Layer 2 of a small transformer language model trained on English Wikipedia (10 layers, counted from 0, width 64).
A neuron's activation on a vector x is GELU(weights . x), where the dot is the dot product.
The model reads these tokens: " | P" "od" "g" "or" "ica" " | " "13" " | " "8" " | " "5" " | " "1" "026" " | " "1" "011" " | +" "15" " | " "21" " |" "\n" "| " "7" " | S" "ut" "j" "es" "ka" " | " "13"

The vector x that enters this layer's MLP at each token. A number n stands for n times 0.0058.
0 " | P": -136 -41 -188 -93 94 56 -90 111 -133 70 -2 -2 12 62 -109 -103 267 -18 -77 -86 98 84 -357 -102 -159 -214 -172 65 -22 -102 -55 171 -102 39 76 -39 -89 64 -234 372 -13 88 -67 51 -11 115 126 -134 12 124 -142 -97 11 -32 82 157 -48 172 -11 -188 292 -2 -198 -142
1 "od": -238 59 -120 135 142 -191 -128 153 -5 106 -189 40 92 84 57 121 -30 -35 -36 -169 163 -10 -157 106 -137 -64 -3 -111 46 101 78 113 -104 -17 100 -30 -104 136 -124 147 52 -2 77 143 -94 46 407 -55 -176 -165 -240 2 -81 -85 352 163 -192 111 169 43 238 57 42 -86
2 "g": -245 -118 -179 87 41 -196 -91 207 -122 43 -19 204 243 15 -113 118 115 7 171 -140 138 -79 -82 82 -240 3 -189 16 47 -46 102 262 25 -196 -23 65 -32 199 -107 204 94 23 -133 129 41 -12 318 -177 -6 -77 -47 -55 -27 -74 240 160 -251 150 213 -11 151 8 -37 -44
3 "or": -24 -56 34 232 200 -128 -74 130 -111 83 -113 32 185 36 -217 175 28 -126 -45 -150 114 -39 -241 124 -170 3 -223 113 -58 62 93 103 70 -90 76 19 1 13 -134 191 91 54 45 71 -56 -63 329 -98 -152 -86 -137 -58 -29 -113 266 340 -86 -9 248 -134 202 12 -164 -120
4 "ica": -199 -68 -73 120 20 -60 -150 99 40 81 -81 -8 213 -43 30 129 106 -41 146 -216 10 24 -83 41 -36 -123 -140 234 -6 -89 71 283 75 -68 269 66 137 29 -136 242 197 68 162 59 112 -170 290 -127 -62 3 -91 -29 -141 44 156 297 -323 -109 239 -27 125 -17 -80 -128
5 " | ": -154 -85 -108 26 101 -48 -142 17 -125 128 -1 114 -16 4 -32 63 213 -45 62 -192 118 58 -165 -101 -40 -261 -89 194 -139 -120 145 189 -222 -140 273 136 111 64 -218 326 120 124 -85 -12 -16 -102 -62 -76 -149 163 -71 40 -82 -8 139 147 -99 28 220 44 230 -1 -113 -120
6 "13": -173 -119 47 35 -56 -123 -89 149 44 48 -30 159 -14 105 -108 -85 37 33 72 -39 124 18 -232 19 -33 -198 -108 115 -121 64 22 165 -53 -35 179 227 47 50 -125 444 283 -75 14 80 -15 -162 223 -189 74 -8 -107 7 -261 -112 151 175 -132 118 160 -7 128 90 -206 -49
7 " | ": -171 -108 -121 38 78 -68 -157 -2 -129 129 55 60 -10 52 -17 136 230 -35 36 -216 168 22 -197 -120 23 -245 -99 74 -160 -165 128 194 -204 -73 265 187 84 33 -156 358 73 134 -104 122 -66 -100 -5 -113 -80 115 -51 87 -60 29 204 16 -82 12 154 8 160 -21 -83 -203
8 "8": -98 -65 17 126 24 -104 1 132 18 38 -108 192 52 120 -87 35 99 0 87 -118 -18 79 -244 21 11 -236 -230 145 -145 127 -34 133 -93 -7 133 122 95 39 -195 375 212 -55 48 113 -135 -169 165 -184 82 -9 -200 28 -211 -160 118 273 21 121 74 -34 83 151 -204 -28
9 " | ": -173 -103 -116 30 55 -91 -147 -31 -119 133 65 56 20 27 -32 139 229 -44 52 -203 167 -5 -206 -110 21 -258 -72 33 -151 -178 128 199 -223 -68 250 169 72 47 -170 369 76 143 -80 147 -69 -104 1 -116 -63 81 -52 109 -53 37 237 15 -76 7 148 -12 139 -10 -82 -211
10 "5": -113 -86 43 45 34 -96 55 81 -3 71 -42 197 95 132 -59 -4 42 14 168 -154 108 22 -275 77 38 -193 -204 95 -25 47 -154 178 -101 16 210 125 -2 47 -218 365 208 -64 42 133 -69 -140 198 -222 92 -14 -188 67 -172 -76 127 277 46 175 116 43 150 146 -153 -97
11 " | ": -186 -102 -90 21 44 -95 -158 -34 -113 132 87 62 27 16 -41 125 225 -49 62 -194 166 -51 -214 -112 22 -253 -70 -4 -157 -183 120 207 -226 -62 241 167 59 30 -195 376 67 117 -61 183 -52 -98 20 -135 -44 47 -55 122 -38 42 256 -9 -45 -8 114 -44 111 8 -72 -228
12 "1": -88 43 62 28 27 -49 -22 62 60 211 19 117 31 85 -66 -84 53 -54 110 -117 199 -53 -277 -20 -18 -168 -211 146 -125 74 -58 183 -90 12 185 -29 -20 180 -181 312 261 51 31 234 -118 -120 222 -243 106 -54 -171 84 -204 -18 170 153 -42 107 22 59 110 51 -217 -165
13 "026": -69 -48 14 53 30 -107 -6 112 73 -21 41 153 29 134 -173 172 -13 31 170 -5 54 -26 -147 -77 -30 -285 -124 58 -30 -42 -90 121 -23 -16 242 109 -43 175 -5 382 137 36 283 87 -45 -74 226 -266 -20 -109 -26 -8 -213 -59 112 203 -154 -92 147 -54 280 -40 -180 -235
14 " | ": -192 -90 -107 -2 73 -120 -160 47 -115 136 90 100 35 52 -11 116 228 -38 63 -173 172 -38 -186 -124 -34 -296 -45 72 -138 -200 132 179 -192 -13 256 137 29 66 -222 374 104 58 -43 163 -15 -105 32 -168 -30 52 -69 105 -13 10 221 83 -22 -18 132 -66 158 22 -98 -202
15 "1": -91 38 32 -6 21 -68 -53 130 72 185 28 113 42 154 -49 -37 51 -20 123 -77 270 -60 -282 -31 -17 -204 -221 99 -108 4 -83 132 -45 86 171 -23 -31 150 -135 362 219 31 60 244 -138 -109 201 -259 100 -101 -172 92 -173 -47 161 168 -1 88 -15 9 85 49 -198 -202
16 "011": -76 44 36 102 48 -142 -79 42 58 59 3 137 51 82 -221 216 53 53 162 -127 21 18 -213 -44 -91 -195 -84 119 58 -23 -67 158 1 -7 180 81 -84 174 -29 417 153 10 218 65 47 -116 222 -221 -95 -93 -99 38 -191 11 270 158 -208 3 144 -101 192 -45 -204 -56
17 " | +": -192 -123 -67 36 57 90 -77 90 -51 -46 25 133 118 59 -46 163 131 1 0 -177 -19 -161 25 -112 49 -297 11 29 -200 -257 -75 347 19 -64 180 -6 79 78 -104 279 357 158 42 199 15 -127 123 -165 161 -18 -47 33 51 1 57 138 -23 16 143 -151 220 48 -164 -237
18 "15": -96 -105 88 -3 -63 -150 -83 174 83 34 68 172 -8 97 -57 -30 56 68 54 -37 166 -7 -186 60 -83 -226 -60 134 -99 15 -14 202 -45 27 196 151 -102 63 -120 474 325 -85 54 89 11 -103 149 -249 67 -96 -149 -39 -171 -93 220 156 -76 165 160 -37 90 108 -147 -65
19 " | ": -198 -110 -93 36 63 -112 -171 26 -113 121 103 73 29 39 -13 144 208 -45 65 -200 183 -64 -184 -125 2 -244 -60 21 -155 -195 127 188 -197 -42 250 153 28 20 -202 366 103 60 -53 186 -37 -101 48 -163 -17 38 -61 137 -22 33 269 7 -34 -25 90 -67 122 9 -90 -227
20 "21": -100 -57 74 49 -45 -84 -85 91 -4 72 62 150 95 117 -34 -2 105 103 65 -182 159 -12 -260 -27 -46 -198 -91 118 -47 36 -44 254 -36 -17 158 134 -56 161 -172 423 262 -87 66 12 41 -128 234 -210 102 -164 -73 -16 -256 -73 236 173 -81 82 92 -92 99 13 -183 -27
21 " |": -82 -125 -19 152 -45 -32 -120 140 -99 100 106 14 165 91 -93 92 214 -90 -92 -91 152 47 -336 -39 -80 -180 -109 -113 -50 -171 6 176 -20 -51 228 116 46 13 -211 363 50 107 42 212 -65 -19 61 -181 31 -127 -53 132 4 -103 240 149 26 0 40 -148 276 -116 -109 -180
22 "\n": -130 -65 -141 -1 118 79 -250 0 -98 46 8 92 176 17 -7 63 159 -46 -30 -116 -7 195 -159 -18 -130 -142 -87 195 53 0 48 140 -13 92 184 75 123 172 -76 389 76 244 -52 108 -123 9 131 -64 -14 165 -56 8 -116 -227 16 105 -158 76 279 87 335 44 -217 -150
23 "| ": -168 -91 -159 -3 7 14 -135 -34 -143 43 -7 158 79 182 -59 -4 136 -64 -46 -242 92 16 -258 -72 -73 -122 -62 192 64 -139 146 61 -146 90 140 -52 108 225 -231 306 244 150 55 175 -47 -39 186 -174 90 113 -58 5 -73 -155 256 43 -168 -34 203 -26 188 36 -140 -76
24 "7": -27 -65 41 35 4 -135 3 66 22 61 -146 115 86 147 -109 18 30 -44 118 -140 40 79 -263 6 27 -227 -191 46 -25 37 -30 169 -48 69 152 103 55 145 -239 363 171 -54 94 76 -97 -186 124 -214 30 -23 -201 52 -248 -130 126 339 18 118 66 -66 177 212 -175 -79
25 " | S": -152 -31 -33 31 211 -17 -260 164 -169 10 8 100 89 21 -81 -146 130 -54 -60 -74 27 -15 -323 -30 -192 -250 -176 -120 -26 -162 68 200 -16 -62 167 119 90 143 -259 331 84 53 41 137 40 -34 216 -173 46 107 -102 51 -110 -101 28 99 -56 3 -45 -216 242 22 -124 -155
26 "ut": -227 -75 -64 92 40 -48 -116 214 95 115 -117 106 -52 198 -8 236 137 3 -44 -54 141 -222 -138 22 -111 -156 -192 114 7 -34 154 110 -83 -76 124 42 34 157 -184 255 142 33 -63 27 44 92 295 -56 -65 -73 -153 -214 -81 -66 219 74 -86 -14 301 -118 173 139 -190 -67
27 "j": -147 -154 -180 13 62 -57 -48 243 -25 43 -69 69 201 32 28 220 112 38 181 -126 3 -210 -144 54 -111 -140 -309 102 -158 -19 50 285 -5 -133 171 126 -47 149 -62 156 189 47 1 164 71 1 386 -176 -58 -69 75 -21 -75 -2 27 267 -174 -34 136 25 245 44 16 -97
28 "es": -78 -78 163 69 115 -153 -302 128 -75 103 -86 14 175 65 103 147 97 6 38 -71 135 -65 -244 65 -100 -272 -178 45 -32 -92 110 272 55 -89 123 80 110 -179 -181 257 218 14 59 200 -63 -151 218 -159 -54 -7 -25 -105 -13 -22 116 255 -70 -32 211 9 230 110 -131 -115
29 "ka": -161 -29 -11 50 75 -35 4 200 35 -94 -77 -42 229 -70 -55 135 119 55 165 -192 19 47 -120 38 -226 -165 -212 176 -166 -42 52 300 27 6 217 155 157 30 -151 291 233 138 118 146 38 -172 346 -82 -97 20 -6 -62 3 -27 120 167 -131 23 64 -99 193 -17 -78 -118
30 " | ": -116 -64 -34 12 108 -82 -236 35 -91 138 21 123 27 -55 -51 31 174 -50 127 -147 136 -52 -158 -92 -93 -245 -146 127 -140 -153 168 161 -222 -94 321 112 64 58 -306 290 182 11 -11 109 77 -130 49 -175 -103 57 -61 70 -96 -28 181 75 -2 -22 147 -26 230 101 -99 -163
31 "13": -158 -110 60 20 -68 -149 -89 113 55 49 -12 125 -2 102 -105 -81 39 38 64 -27 111 28 -247 21 -28 -232 -106 45 -114 43 40 158 -79 18 177 224 25 85 -167 445 293 -88 37 120 5 -168 221 -211 72 -35 -68 11 -275 -105 144 167 -99 105 127 -43 112 132 -178 -46

Each question shows the input weights of one neuron of the MLP. A number n stands for n times 0.0047.

n152: 42 -72 -105 99 103 -24 87 97 114 -204 -16 -283 9 -18 -2 102 1 -180 -181 93 20 -85 -13 9 5 177 35 94 155 135 -82 12 -55 3 48 168 56 4 101 -241 89 -65 -90 -93 -147 29 111 30 133 -89 -87 208 -74 95 -55 -67 16 -85 113 -10 -8 62 -34 -41
On which token does it fire most? 3 "or"

n137: 38 80 -282 278 111 279 -176 -31 -102 -14 -26 -3 -15 -109 -64 115 -59 77 11 -40 -33 -190 42 -154 -168 6 -15 152 -37 28 -37 -123 38 -22 -104 -23 0 -58 25 28 -46 22 -24 -182 -69 23 -37 -72 35 94 -28 93 -21 116 42 -177 102 95 5 187 -109 -271 19 -10
Its two highest activations, in order, are on tokens 7 " | ", 5 " | "

n30: -92 98 -88 92 -9 194 19 -48 45 125 123 -61 96 -101 88 54 10 80 -14 -130 -141 28 83 39 -13 144 -18 -67 -45 -29 -26 -18 81 -13 -135 77 65 26 -151 86 29 -6 -98 -70 -72 39 97 61 34 -60 197 -17 58 140 0 26 21 -1 -117 -30 -30 48 57 20
On which token does it fire most? 29 "ka"

n5: 133 -88 -37 -99 47 208 5 2 -107 133 13 43 -8 110 0 52 314 61 -72 95 123 52 22 -139 87 15 70 74 12 49 242 -49 -109 -45 -14 63 -50 -122 -25 -28 58 -49 154 261 10 -46 -104 -22 -210 120 -50 126 -2 3 -94 -37 49 29 70 -73 -167 46 144 173
On which token does it fire most? 7 " | "

n310: 66 96 184 48 -10 -3 0 -111 22 -109 -70 147 -36 -68 -114 -81 -97 258 221 45 -79 33 138 67 -157 -75 170 81 -104 9 -159 -5 -110 -59 -138 33 85 173 68 11 2 21 38 -76 65 -45 -145 -37 -276 -4 0 -5 -70 147 80 -31 17 74 -5 123 56 -16 -148 -38
On which token does it fire most? 16 "011"

n207: 166 -15 148 -62 45 21 20 -87 -66 -126 -34 -57 -1 -43 16 4 13 8 -31 44 98 108 -78 47 18 -32 -13 62 151 -178 -25 -79 -109 -91 23 48 -240 84 113 -90 -8 -148 -123 -57 71 -74 -73 101 116 -145 30 -146 -157 -49 71 18 48 -57 -30 20 37 -120 -56 -101
On which token does it fire most, and how strongly? 20 "21", at about 0.46

n131: 2 -15 -38 -88 42 -84 63 -28 55 -13 -136 -18 30 -100 64 -45 -35 -28 -30 23 -211 48 33 -53 -116 51 361 -22 34 -59 18 -12 157 23 -80 287 110 171 14 -1 114 18 -31 -59 45 81 27 -86 -37 -109 -23 75 49 94 85 156 130 106 -6 -53 -144 -29 99 -187
Its two highest activations, in order, are on tokens 17 " | +", 1 "od"

n139: -12 170 -51 281 89 -61 -28 -63 -131 77 32 -217 78 192 238 155 -57 72 136 -27 -31 -10 134 107 75 -92 34 12 -89 -197 264 -163 53 -71 54 12 -54 47 -27 -16 -16 -55 -65 49 -15 13 25 -38 180 -4 81 -92 65 150 211 -197 135 20 -76 71 -14 71 11 121
On which token does it fire most? 19 " | "

n256: 38 6 -125 -54 74 -76 57 139 54 77 192 -247 36 -98 83 83 -174 -17 -112 49 16 -164 32 -77 -5 24 153 15 73 -140 -90 -302 51 -51 110 -29 88 -46 -92 0 237 19 0 11 -23 -154 -125 129 243 -113 167 -12 6 -80 -50 169 -76 20 -69 24 -86 141 -6 -106
On which token does it fire most? 17 " | +"

n22: 210 78 -263 -23 -221 -66 166 -50 115 65 -19 -55 4 42 104 53 119 -95 -401 94 -8 199 27 0 163 49 34 -87 41 -36 216 -79 -107 56 69 90 -53 76 -106 105 103 -117 146 151 80 -87 -164 137 -25 -41 25 81 95 -74 -37 74 74 34 -7 -173 186 -87 45 251
Its two highest activations, in order, are on tokens 21 " |", 23 "| "

n377: -5 14 -19 -253 114 6 -115 42 229 -139 78 -17 165 -4 5 -43 -67 72 -21 -87 51 -30 -99 103 -16 -38 259 47 95 68 -35 65 -8 -2 6 -29 -84 51 44 -118 -28 -143 -2 -138 122 -64 81 -133 129 -74 274 -61 47 -35 21 -11 59 -55 1 67 -122 12 82 8
On which token does it fire most? 20 "21"

n42: -105 20 68 -69 -37 -15 95 76 -30 32 163 -114 -19 142 -218 135 -3 77 -196 190 132 77 182 57 -73 -74 152 -107 40 -110 -8 -18 -129 219 -94 50 60 -56 66 51 -110 -154 -114 136 55 66 117 -46 313 -2 -3 145 -121 -14 123 -92 -37 -90 46 6 -295 -75 132 -106
On which token does it fire most? 19 " | "

n195: 48 159 -20 -144 -123 -28 -162 -26 5 -76 -104 121 39 -76 -203 -114 15 -36 -85 -28 0 -129 120 17 58 28 162 32 -94 50 78 42 -77 -136 20 -85 106 212 -83 21 -27 -51 -15 -78 147 18 -296 140 -109 -88 -65 16 7 8 34 149 4 6 -184 -35 76 154 -143 -21
Its two highest activations, in order, are on tokens 30 " | ", 5 " | "

n72: -10 50 168 -17 90 66 -107 -13 73 -187 -21 -68 -68 219 -54 -74 152 -129 80 -45 27 176 109 47 96 87 0 113 -5 9 -44 34 -101 113 -145 54 50 160 12 -128 -53 -92 85 112 141 -119 -78 4 -54 39 -17 -36 23 -46 -26 74 -21 86 -87 -153 128 151 -88 59
On which token does it fire most? 24 "7"

n320: -92 -128 164 -53 105 -189 66 -75 31 56 112 -18 -162 115 12 39 202 -116 -162 69 -59 17 302 -83 -95 34 307 5 55 -135 -51 176 74 64 65 -109 44 -35 144 159 -136 -24 -351 67 55 185 165 52 10 -188 63 -23 -121 127 -123 108 89 46 -81 -12 -180 47 -140 19
Its two highest activations, in order, are on tokens 17 " | +", 26 "ut"

n23: -21 -97 -74 -236 162 175 189 -272 -99 -41 -70 -1 -98 -83 -33 -203 -10 -10 -30 92 -31 55 211 -13 -158 -66 -90 -49 -36 -93 144 0 6 -74 -21 -1 114 54 44 23 123 -238 -63 1 -85 52 125 -184 107 -145 56 56 -202 173 8 137 14 -207 28 113 -27 111 -56 78
On which token does it fire most? 31 "13"

n336: 160 -105 278 43 -43 14 17 148 147 8 -159 -121 88 -86 -106 -34 -54 -164 180 -103 10 100 66 9 -5 -55 161 24 90 22 -151 -26 138 8 90 84 128 -128 196 127 -122 94 188 -90 11 -195 -284 229 -38 -19 -6 -20 32 -156 152 -35 -12 -14 -143 25 -22 -58 28 -119
On which token does it fire most, and how strongly? 29 "ka", at about 0.42

n319: -58 44 14 -65 -93 27 -12 135 -90 79 13 -85 48 -38 -56 80 -109 88 7 5 74 282 222 -53 -4 33 -89 -114 35 83 63 -67 -12 -177 196 174 83 70 132 16 41 -32 65 -12 -104 1 -120 76 45 121 35 32 60 209 37 -4 37 -15 -16 -31 -71 -155 -200 163
On which token does it fire most? 5 " | "

n343: -130 0 6 -97 -87 2 42 -28 203 1 18 -129 -56 173 -229 189 59 77 -86 46 23 151 30 37 57 39 35 -198 26 50 40 85 -224 91 -85 114 -6 123 152 -33 -170 -18 72 214 80 157 43 90 74 -59 -115 102 93 -10 -83 -21 5 -37 33 -112 -66 -119 -22 77
On which token does it fire most, and how strongly? 1 "od", at about 0.42

n206: 25 -83 -22 246 78 214 -38 127 -55 -118 81 180 -98 49 90 -96 -74 101 -41 -44 -3 -112 120 -61 18 200 -98 247 57 123 -89 97 -11 31 11 -77 -36 -105 85 144 -70 -265 14 145 -14 -60 62 21 7 -100 95 71 142 35 20 -60 5 -222 -80 96 -10 -7 -1 -163
On which token does it fire most? 27 "j"

n358: -107 170 2 -247 48 -129 -62 -34 51 -87 -8 -194 -2 -34 -60 -121 -27 -17 -138 -32 -141 -39 75 -10 24 -169 108 -181 45 -267 59 -94 27 8 -57 -82 45 90 223 74 -92 -100 -8 -89 15 -236 19 -58 109 32 -5 -80 -68 67 -23 -28 -109 -74 -99 91 63 26 86 18
On which token does it fire most, and how strongly? 25 " | S", at about 0.47

n248: -43 -29 -86 -103 -37 139 37 -211 -178 -55 -17 -70 118 -64 79 -169 82 95 17 89 -281 197 27 35 -63 93 144 156 33 12 89 43 -91 -70 -104 101 20 -122 203 27 -150 260 -193 -66 -167 84 -62 34 -146 36 -119 88 -216 17 -104 17 -109 175 265 74 13 -125 -145 99
On which token does it fire most, and how strongly? 22 "\n", at about 7.7

n242: -35 5 52 39 -40 -25 27 -329 113 41 -92 202 -78 84 109 -59 77 154 -124 -96 131 -24 43 47 -43 15 -35 155 124 92 11 24 -102 86 -121 2 -86 93 155 95 93 37 38 -15 54 -90 -125 -50 -178 113 -53 -257 202 -347 -116 -45 106 116 -4 -189 50 2 328 107
On which token does it fire most, and how strongly? 23 "| ", at about 1.3

n20: 115 144 -52 -74 -59 126 -33 71 91 230 10 65 11 -15 -89 -15 21 -44 113 135 8 -72 -1 60 -171 48 309 53 -51 -122 65 -246 180 177 -25 -127 -201 -113 -87 161 -19 -121 146 50 49 56 104 -93 -107 51 15 92 -28 0 38 -22 13 -57 -14 -26 90 -63 11 195
Its two highest activations, in order, are on tokens 16 "011", 18 "15"

n302: 18 183 -77 -47 -3 -219 -147 -125 -98 -21 -81 26 81 -68 77 192 -137 -142 -58 141 114 97 -84 -41 65 -68 -49 -61 27 45 -157 14 8 76 -5 -7 -15 3 -12 -125 -46 -49 -2 -24 100 -43 -64 34 -52 -13 39 49 -20 -36 -60 -121 85 7 -11 -41 32 331 75 72
On which token does it fire most? 1 "od"

n201: -108 -14 -5 -57 149 53 373 128 21 8 -10 -183 -8 161 71 43 137 -64 -94 -150 174 102 -24 -59 -39 -25 106 214 200 9 82 -110 -92 -207 44 104 -128 -117 34 -54 39 -188 -2 -66 120 -53 -122 71 111 -33 -149 -39 -111 -81 -85 74 -136 -92 -97 -41 -99 67 -100 -169
On which token does it fire most, and how strongly? 26 "ut", at about 1.9

n75: 29 244 11 -44 -117 38 106 23 -73 -7 -169 59 -14 -57 28 -1 -61 77 -104 88 17 121 144 93 47 53 -92 -103 -45 -38 -84 -41 -36 -44 -16 -119 40 195 -97 2 165 -122 177 92 -90 28 -173 -25 41 97 172 51 117 -115 -43 172 33 30 76 69 -40 162 -54 94
On which token does it fire most? 24 "7"

n369: 23 53 104 -122 -86 -150 -214 -104 81 -111 -15 26 4 -131 -26 -25 89 -239 -20 -15 -108 23 -182 -163 -44 128 50 -262 45 86 90 74 -233 230 -131 -38 -35 -49 -77 -94 -159 41 7 -121 -100 -52 120 -15 15 27 148 111 -116 -61 -22 -18 107 -32 64 -321 -35 33 -29 326
On which token does it fire most? 25 " | S"

n203: -31 170 -27 -26 72 56 90 15 -51 111 27 -9 -56 14 55 -22 18 -9 -145 -50 98 -14 -18 -53 -54 -60 -104 86 73 -76 -80 -31 98 22 -76 -40 -71 -102 204 -143 6 -65 111 177 -172 47 -18 32 114 10 -23 72 -152 -131 30 -203 -6 70 7 -39 -119 -49 4 -132
On which token does it fire most? 15 "1"

n374: -29 -3 9 -60 -153 -128 36 58 25 53 30 -103 335 -132 -30 132 164 68 -136 132 10 51 -68 33 -68 -109 195 0 195 2 -25 -39 -34 -109 25 85 102 -50 -47 -53 -63 -233 96 139 -17 163 -143 108 -40 117 43 -168 -144 100 -159 173 66 97 -37 -144 -89 -2 -20 -68
On which token does it fire most? 28 "es"

n169: 55 34 58 254 93 96 -95 -43 16 -98 147 -194 -88 93 112 82 -186 -14 -9 39 96 -96 -131 108 109 -92 -98 101 154 16 -131 -73 -97 -89 31 -183 -169 -29 104 14 -45 -70 31 141 -76 79 105 105 115 -140 10 -63 107 -53 -239 -140 53 -41 -87 -111 -43 -76 -91 42
On which token does it fire most? 15 "1"

n244: -27 32 53 -50 -24 -4 -36 -19 10 -12 130 -33 58 -31 -19 -21 103 3 -178 305 -38 -3 39 14 21 51 149 -63 82 114 -36 -98 -74 -147 -112 179 -8 64 -191 122 -24 45 88 15 -82 -148 -32 45 -98 -38 43 -88 -43 9 8 -40 41 -97 -23 -65 14 185 115 47
On which token does it fire most? 31 "13"

n8: -25 -68 -108 101 -125 -2 27 -21 -189 -74 -70 11 -111 -11 4 56 -189 38 -153 -7 -209 118 90 -178 -232 18 -31 188 -85 102 -144 125 56 -165 151 83 -132 -173 40 81 -78 -4 40 19 -151 -39 5 98 -49 182 20 68 -138 117 -104 131 -78 -95 25 -14 -183 67 29 122
On which token does it fire most, and how strongly? 4 "ica", at about 2.2

n95: -42 38 -61 -94 -113 81 23 84 -136 -12 65 -6 80 60 206 -4 62 -49 35 29 -120 89 54 10 -109 128 -151 -25 -88 -185 -53 -11 -113 63 66 -92 175 -199 -104 -57 -52 5 -25 -169 80 -70 54 -275 -90 -96 -59 88 25 59 -102 -182 -175 -13 22 112 -213 -128 61 -31
On which token does it fire most? 4 "ica"

n283: -35 26 53 131 15 53 22 -14 -69 0 99 -118 -7 -82 237 90 -103 6 81 57 42 -6 40 -79 -23 89 245 -202 99 62 104 -12 48 113 -121 -131 -40 -4 138 -33 0 83 134 66 -141 -22 66 52 25 165 -34 9 -48 -88 -100 239 25 138 40 -191 16 172 -132 -4
Its two highest activations, in order, are on tokens 1 "od", 22 "\n"

n279: 117 -34 -17 -70 64 46 99 -137 -81 6 -143 -178 193 78 103 47 -108 -37 -35 40 6 -1 -89 121 -2 -10 -2 -69 46 -4 39 -170 -6 -41 39 159 -15 -51 -84 -25 -77 -50 1 14 42 -23 -92 -46 49 -110 0 21 -188 -150 16 -157 11 200 -124 -55 -23 36 69 -125
On which token does it fire most? 24 "7"

n165: -63 -101 58 9 -42 225 180 40 -62 88 -153 -52 64 -28 201 -21 -54 -20 79 71 -107 126 83 -78 -45 -4 67 14 50 -141 110 32 -179 -98 54 -90 -4 -5 -59 43 -6 30 48 -107 78 15 -104 98 13 47 -96 15 -137 25 -80 99 -101 43 46 -73 -254 143 70 1
On which token does it fire most? 4 "ica"

n220: 223 -150 18 53 -15 29 -52 -21 -106 127 28 73 -29 49 -2 -7 77 18 50 96 -21 -189 70 12 17 -85 -1 42 111 31 -169 32 -61 166 -31 -11 -161 -88 154 50 -66 50 -1 245 -152 177 -1 71 70 47 -26 215 164 24 -45 9 -20 -116 58 -6 -205 149 111 -40
On which token does it fire most? 15 "1"

n317: -26 90 55 -37 88 73 132 -49 219 -81 -77 -29 -14 21 -164 5 -51 -235 190 -62 -71 -89 92 -26 90 102 16 -129 51 178 -41 10 -109 -285 21 -3 12 -73 20 -73 7 19 -76 46 162 62 -4 250 -66 -3 24 -111 -34 -85 237 -157 -72 -30 -41 58 -123 209 -112 25
On which token does it fire most, and how strongly? 26 "ut", at about 0.24

n151: 57 -131 -197 194 32 102 41 69 -38 75 153 57 -136 157 58 66 -201 126 47 28 -166 -21 -53 -98 -26 84 95 40 -42 -40 -167 -8 302 92 133 -77 -75 48 68 -89 0 -25 120 -64 -18 8 -21 -22 173 -223 -117 -34 74 171 199 94 -37 73 -151 -42 45 37 -3 79
On which token does it fire most, and how strongly? 16 "011", at about 2.4